Layer 2 of a small transformer language model trained on English Wikipedia (12 layers, counted from 0, width 64). Numbers have three digits each and are written without spaces.
A neuron adds its activation times its output weights to the MLP's output. To switch it off is to set its activation to zero at one token and run the rest of the model.

Output weights of the MLP neurons that the questions are about. A number n stands for (n - 500) times 0.0019.
n23: 607637413568529611292325374289470605705486466553547785456395566563664520597351615419369564572585311604650554545378565569365728610591443686416405818489569400425565295409705245296529644442396816
n26: 397473442554575578449371488451615629555635328131476436588325493416622343218459596377313463752388626413433441420491664438509429524345352364558469344629199304492435470498461400450362488411519536
n52: 359518498466537461569537654631441349405400450491535500591399475341500220549540702610300704584543554467506488517556407486258458678294516608571373821420401271354540771508562782792559586496615369
n68: 523500451446542454485456499424530463355506677439527354722541566630427499435615767329590489305522927446632465346832503415395407338817732312759273474412446396484590576638405453333473494379582275
n76: 671661231411298584394641768770349508649407538554451692539374220754512476504371436410533488373468440478298567435348377866145499751626381274360605529634518558883443579479338455519276648723760586
n95: 493368398647507392500403504740516439600508486298705368692591680392557536591455538464420602410418524641513281575574189585842395602463571558432558670390686413559397339355419436375542555273342544
n99: 611457440491545416807573500518474534462580537362655503473390477586377461504390707318019453384698471502365590640582679572822390345542530691640640557716482472501516332772480555584652427697554514
n127: 592293540488520449381270542502509475396523426501429487499437621552413751552024428341567594566423466615315563651407612552483539548451311816603670423502597311758777523302507561677398652566346660
n128: 472398770588353602388449470423625447624399662545601424270428567421340640409497469425334531534334299713311535197508676264307532546550815422722457536436639514625483603571644766532478457366586467
n130: 502605310469334606475349368716436646578336487307411693354685564593685424559522560353440402447406624451669586378691463472487598426400350342575574532458445259303383599383662207565575436683558431
n131: 492472423574499525294462409388603292676509327360409689563595465452766651355530514503364303306453460295261394355636712461766283478487388406559612207566713317622528451514625484319500260378409565
n141: 724431615535469454283259512417568388790470525675491381694600378582655262691921488591581621355588571403451542277605636528570318326601515425466347487559411669408398292531536533427478444473583385
n151: 562649718438669455250278352604379413875699502560433599546551511704450464303671451434422597703515333305568723325435702793459503614500272601591373323411366523606241383403314373472457485415477445
n152: 540514520390318447264401622538488535345458461333460549397465200276450505437444522482519367482468566286522261462424729262266426634476640519500628273391531437655535606764308454217552355285296290
n181: 578500447252694653525357523484498520544440605484436601416657236433324466464471466475502528280644398299643342572323418799571703454535734446461778451217561524433487498542495351390672398328415636
n189: 498710391540380499487592568378636526561699404314511582458405655376454535530429714516499527536641437504588615547143775324311535532408411361475347578505579622290448585459528505401418353414654608

Each question names a token from some text and the token that comes next. It shows the activations a of the neurons there, in the order above. A number n stands for (n - 500) times 0.13.

Then comes g, the gradient of the next token's log-probability with respect to the MLP's output, scaled to length 1. A neuron's effect is roughly proportional to its activation times (output weights . g). A number n stands for (n - 500) times 0.00097.

"t", then "our"
a: 498501498500504500388499500500463566500500500497
g: 488453595622626591790344614498633472776621393688451452584548569310611541555427440430702324619482623490557367655467499589490516469591650502622529379531671246687642299720563566661499289578474828
Which neuron, switched off, raises the next token's probability most? n99

"t", then "en"
a: 499497497502510501427498500500458571500500508499
g: 387287460485530695558278320515459638635599600588338515477606622365511520526432628445737556402396449839337816821572454503466633538499514727594533390521758556494430606475452679505353450354465357
Switching off which neuron hurts the next token most? n99

"w", then "ay "
a: 500500500500500500500502498501500505509500500497
g: 720432166503714450525320500411384511657652587560632335432540556510549501400898463626490550605536318380352530593897481425471581602457457497501477372457419598365265546649509537344482476527583280
Which two neurons, each switched off alone, lower its probability most, in order? n151, n141

"iv", then "ing "
a: 500500519500502500500713537500500502502500500500
g: 592476738596552581336590496389599457355554519563568554536457636401269548190479574740456340550676427679443540156289588496525475486569647410729549725452552490728461692601441463515486471644668254
Which neuron, switched off, raises the next token's probability most? n127

"ip", then "an"
a: 500500499500561579500652482499495483506509501501
g: 432363511555477708517382454586712648377479224637375516790340465423332281671603426404542388440671501714516547458493426422287704388716247527577653472540399475379495392554642359512573381730398613
Which two neurons, each switched off alone, lower its probability most, in order? n127, n128

"ard", then "om"
a: 499501517500499499500511500500498499500500500498
g: 400642255606537513607648403405516578597790633566518330543390386583695579530573320338709624459317427513455467536424568440482613475478159340350526563519364440213386387805685418450398449654558419
Which neuron, switched off, raises the next token's probability most? n52

"ol", then "on"
a: 500498500500498499503500455500500499378500499500
g: 621406423495792533440467595613675486197696578571428524774764382492568669261313439465456735572600693227519604425543553441282581363338425540521539468518496521386261444521457497388476480653646521
Which neuron, switched off, raises the next token's probability most? n151

"am", then "p"
a: 500500500498495501499496380485500501529500510501
g: 624435412505310514490593258592255608473358521450407667604509422798321549540583417501408617307439613465352228434437486639616649723451487690368354611225365555594520536598387446194432480628390490
Switching off which neuron hurts the next token most? n128

"on", then "s"
a: 500429499501500374497503500520503500499500500498
g: 445453619657561529490545492735644610485363604499330630475353330214603564517479597630595602583417387520535580471403575570496477356417404722475469462487282744392700535617449347234530680908322579
Switching off which neuron hurts the next token most? n95

"el", then "d "
a: 500499497500500499577499502499500500500500496494
g: 391447370413524462419529600453407423561786338655698464460382432492543682405519573352427394739563594687284556543520341358524561360246421216546667535712607554380638369559581670435825653475413448
Switching off which neuron hurts the next token most? n99

"en", then "si"
a: 500500494499501499499505500498463496499500500502
g: 490448328497576227381510345583790725224546710431431587553431317271435428497481473596700496307451478635393585643445455411312537700510263607538578552398328604429623709489641414596500579714455581
Switching off which neuron hurts the next token most? n131

"of ", then "which "
a: 643500497500521500500498501500498520500500501506
g: 527583704443610565632501717299482543535510698577377563438365495632436516739517576347762486622477514530494530577321269639493499709332471313278671372436634553561557296603225569307476624286377615
Switching off which neuron hurts the next token most? n23

"es ", then "The "
a: 481500497499498527500499501500497498500500506503
g: 407445413441489541587475598713528491674309510535506359730420764438544365519403278552615541429546593371455518555694549488673265396597620580732368372326521392271384776417157592562509427635539369
Which two neurons, each switched off alone, lower its probability most, in order? n23, n95

"as ", then "the "
a: 501502519497503500518500500488500608500497499488
g: 402463510538353615533509639437465511651384336491707505417513638551307474492253755440500647585193557607626577418468429469470356521361645493438364556595429600536847514579549250716576423326756734
Switching off which neuron hurts the next token most? n52

"ed", then "i"
a: 497400498500510500500501502501499491500500500503
g: 312693399498368603478549386460467376672478365542541363443532479553382519633589495456504157732773610532632491413279536562631397639461486510572750636338507421394587379630353720315530427553845402
Switching off which neuron hurts the next token most? n26

"b", then "ec"
a: 500501497500500502500528500385501498500498500503
g: 498341316594207544362709378530483403423515515523319438383399667690546582486417334440372512447315499648693556330484564248545469416506618621571631415386587233633536711640578467904611468516506521
Switching off which neuron hurts the next token most? n127

"ow", then " "
a: 499500447500443498500500503500500497500501500498
g: 702179571808605574630458444409510332424254457523595576352574667567601465684452507415211393426616762424644532331564355584663343525514502683476633504562533509310672401581532469367366371632499615
Switching off which neuron hurts the next token most? n76

"our", then "n"
a: 500500499500503534500503500500501517498501500499
g: 511519543359375606600537246512499617551692624356583456499535471336466390489606520603614452481345412478456417505587322456208586463660318329720534384659358420562273551222667264553265397586333740
Which neuron, switched off, raises the next token's probability most? n95

"e", then "ag"
a: 500359451501502501491501500500466609500500508489
g: 691694333549396235321451569321616595515282430561457392488376516400587448645662452465389582475583714346515588316490374527433452696148658653525501472579613658378407579601658430312453366786448491
Which neuron, switched off, raises the next token's probability most? n52

"g", then "h "
a: 499500271500508492503500502487500500497500501498
g: 407370569364169282499571580603540667714457388378303475342548344595649715543644452276577424541542295589459476351472385723495530601511477623462393601493611549373365186464599719394423536424723447
Switching off which neuron hurts the next token most? n52

"si", then "x"
a: 500500501474503500502511499501502503500502555504
g: 472540618469737556731151468541503497541644385464443598256353551652465319585393463422321346343534448438282416254530593530630452561472511576571562544643441548299381319745566642501646570324269671
Switching off which neuron hurts the next token most? n181

"am", then "ed "
a: 500500500500500496500673478494502500503499494501
g: 601279405531741352520846397338519375516618578660484414313741448405670625610457741357426615600361464496428609524649489715399514489729316570561433316490686438537399409384696541551596612579611609
Switching off which neuron hurts the next token most? n127

"b", then "ill"
a: 500501496500500501500530500430503498500498500504
g: 354309397518315642526437527541668495573468584485527653786463330341395514419583611561427630433715579341630223669387459420594424783462623695459524457702682526584547476522300441595749331406432714
Switching off which neuron hurts the next token most? n130

"ay", then "u"
a: 500500501546479501502490500497498501499500500513
g: 226574434410488732346501430421753532503624457718480370495560294557360444409570772467667513610507476578483349305474483410492436374797540497361336551616553460435605169625446582274379407702499621
Switching off which neuron hurts the next token most? n68

"b", then "ar"
a: 500500499499500499500502499507500500500551502491
g: 666207427557652513383307426596408509519664547348546444330658338612811283296631500602643418467426572446453456526448434743494598624454758457416667373472519367572288404602542372538412761387372584
Switching off which neuron hurts the next token most? n152

"er", then "o"
a: 500500496496492470526500500500500499500500609592
g: 631577809602600567385394636580499447580628603705607386514547406397467541597462514455570723619181550479506565702438523672467631406521808482462588324503324652844572528331718525638472362411433585
Switching off which neuron hurts the next token most? n181

"ld ", then "f"
a: 501501500492602500495495508501497512500500500500
g: 355276627612347406466329566610715586519359541524587386422514299413654406566883454497545340405684488540533520568410570337518573480373418388506350462605454587269849689599532572531794436563386411
Which neuron, switched off, raises the next token's probability most? n76

"d", then "a"
a: 502500499499500499467500500510500495442494500498
g: 575463514682374620506559562648497582441425562692470397503563765652637433470669370330574293415201484543518399500601546546413491409393610477544500689662471509385382500448055217396748463555691535
Which two neurons, each switched off alone, lower its probability most, in order? n130, n99

"un", then "d"
a: 500500498500468499549500875496477584500500500502
g: 483351470415598522326418604346460741216334547350488529410545583618572677534526406349622608526392307327549414594837613466425671456635527523585407493378665726491520689568792430335631420395662358
Switching off which neuron hurts the next token most? n128

"ul", then "ar "
a: 502500500500501499500538402496500500500501500498
g: 414394435468352359626245658514427704470391491362646496311380630474411548640385249422397547350437467263617285408297186494460321616533481311651507356639678505581442576581325339488487341525501350
Which neuron, switched off, raises the next token's probability most? n128

"and ", then "R"
a: 508500501496539491496503499502508641500500500514
g: 619578376252727495580422514638693686509501632470332655396221551304559488683582537543675245605525377417553515596470583541472530398665574372767533570522764726414490635369495591467370690672549623
Switching off which neuron hurts the next token most? n76

"s ", then "on "
a: 465499500500500500499500503501498495502500499505
g: 578373435377261588623593486638656752659722615583429264558375354678342527558474427551573341496423639509463464678423632553268517411499278459802456571353405469571467476733390428453805533376415436
Switching off which neuron hurts the next token most? n23

"the ", then "T"
a: 492491499500498493544495500501510499500500470582
g: 485327450452452549536474607461734603641243519806424357690559678690584332365668600209325536474332585547432357686759653448511494471432566459692516537305536564374519539351368325581554613550502346
Which neuron, switched off, raises the next token's probability most? n189

"\n\n", then "=="
a: 478500500536500501499500500500500500500500502499
g: 639449544418588361534455496665537615456518592518485661457255465433499527587497384422752434537484302621193434463443369523650372469401610632483677424597622535504175263190239660425275499656541586
Which neuron, switched off, raises the next token's probability most? n68

"in ", then "19"
a: 551499497501498500500497500500499499502501501491
g: 448500770553317590754506415418277469400434643173414520425318443504483644696379358781630361440540524445450349368413411381431551433355683639555214390531462515608598467797527475536503343545434552
Which neuron, switched off, raises the next token's probability most? n23

"ent ", then "h"
a: 492498500499499498499500501501499499501500499499
g: 536503468434505550403118406353581461677447497398522760391464594600725567362467606265540348488731593512356501236593356546518691688445510732317579789483572454583591663635621406517447525618549472
Which neuron, switched off, raises the next token's probability most? n23

"l", then "es "
a: 500496497497500500493501429496500500499500497501
g: 390325452542345607704509433546449691622381553490304686642496319606328516424592338402420373509549293516712408710105692362445642577496481472548560624249571389376443750473483497367533437329523486
Which neuron, switched off, raises the next token's probability most? n128

"B", then "e"
a: 500500500500500500500515500382500500500499500503
g: 559704553471306766586471540395566562396350364316647512698500819666496489664483611397579390535564435727506621581524491473503436528404533563527656406262479322271439704619243527591798568627422433
Which neuron, switched off, raises the next token's probability most? n130

"the ", then "H"
a: 501499499499501501508499500501501498501500490613
g: 334379397601666413351320444420657453597232630581361610675554517704589258476565405353613488531286527485511503755524506558448424598502443406690206611302511519334531415263446651547347705591680472
Which neuron, switched off, raises the next token's probability most? n189

"ab", then "a "
a: 500499501496526502500535498238500501498498500499
g: 669401550355283813644364580627492444419364500495484407355672366484529459450335538513453666340707559428613239622607745641512468442399540483606623682320220406489589546641413438396608334401692338
Which neuron, switched off, raises the next token's probability most? n130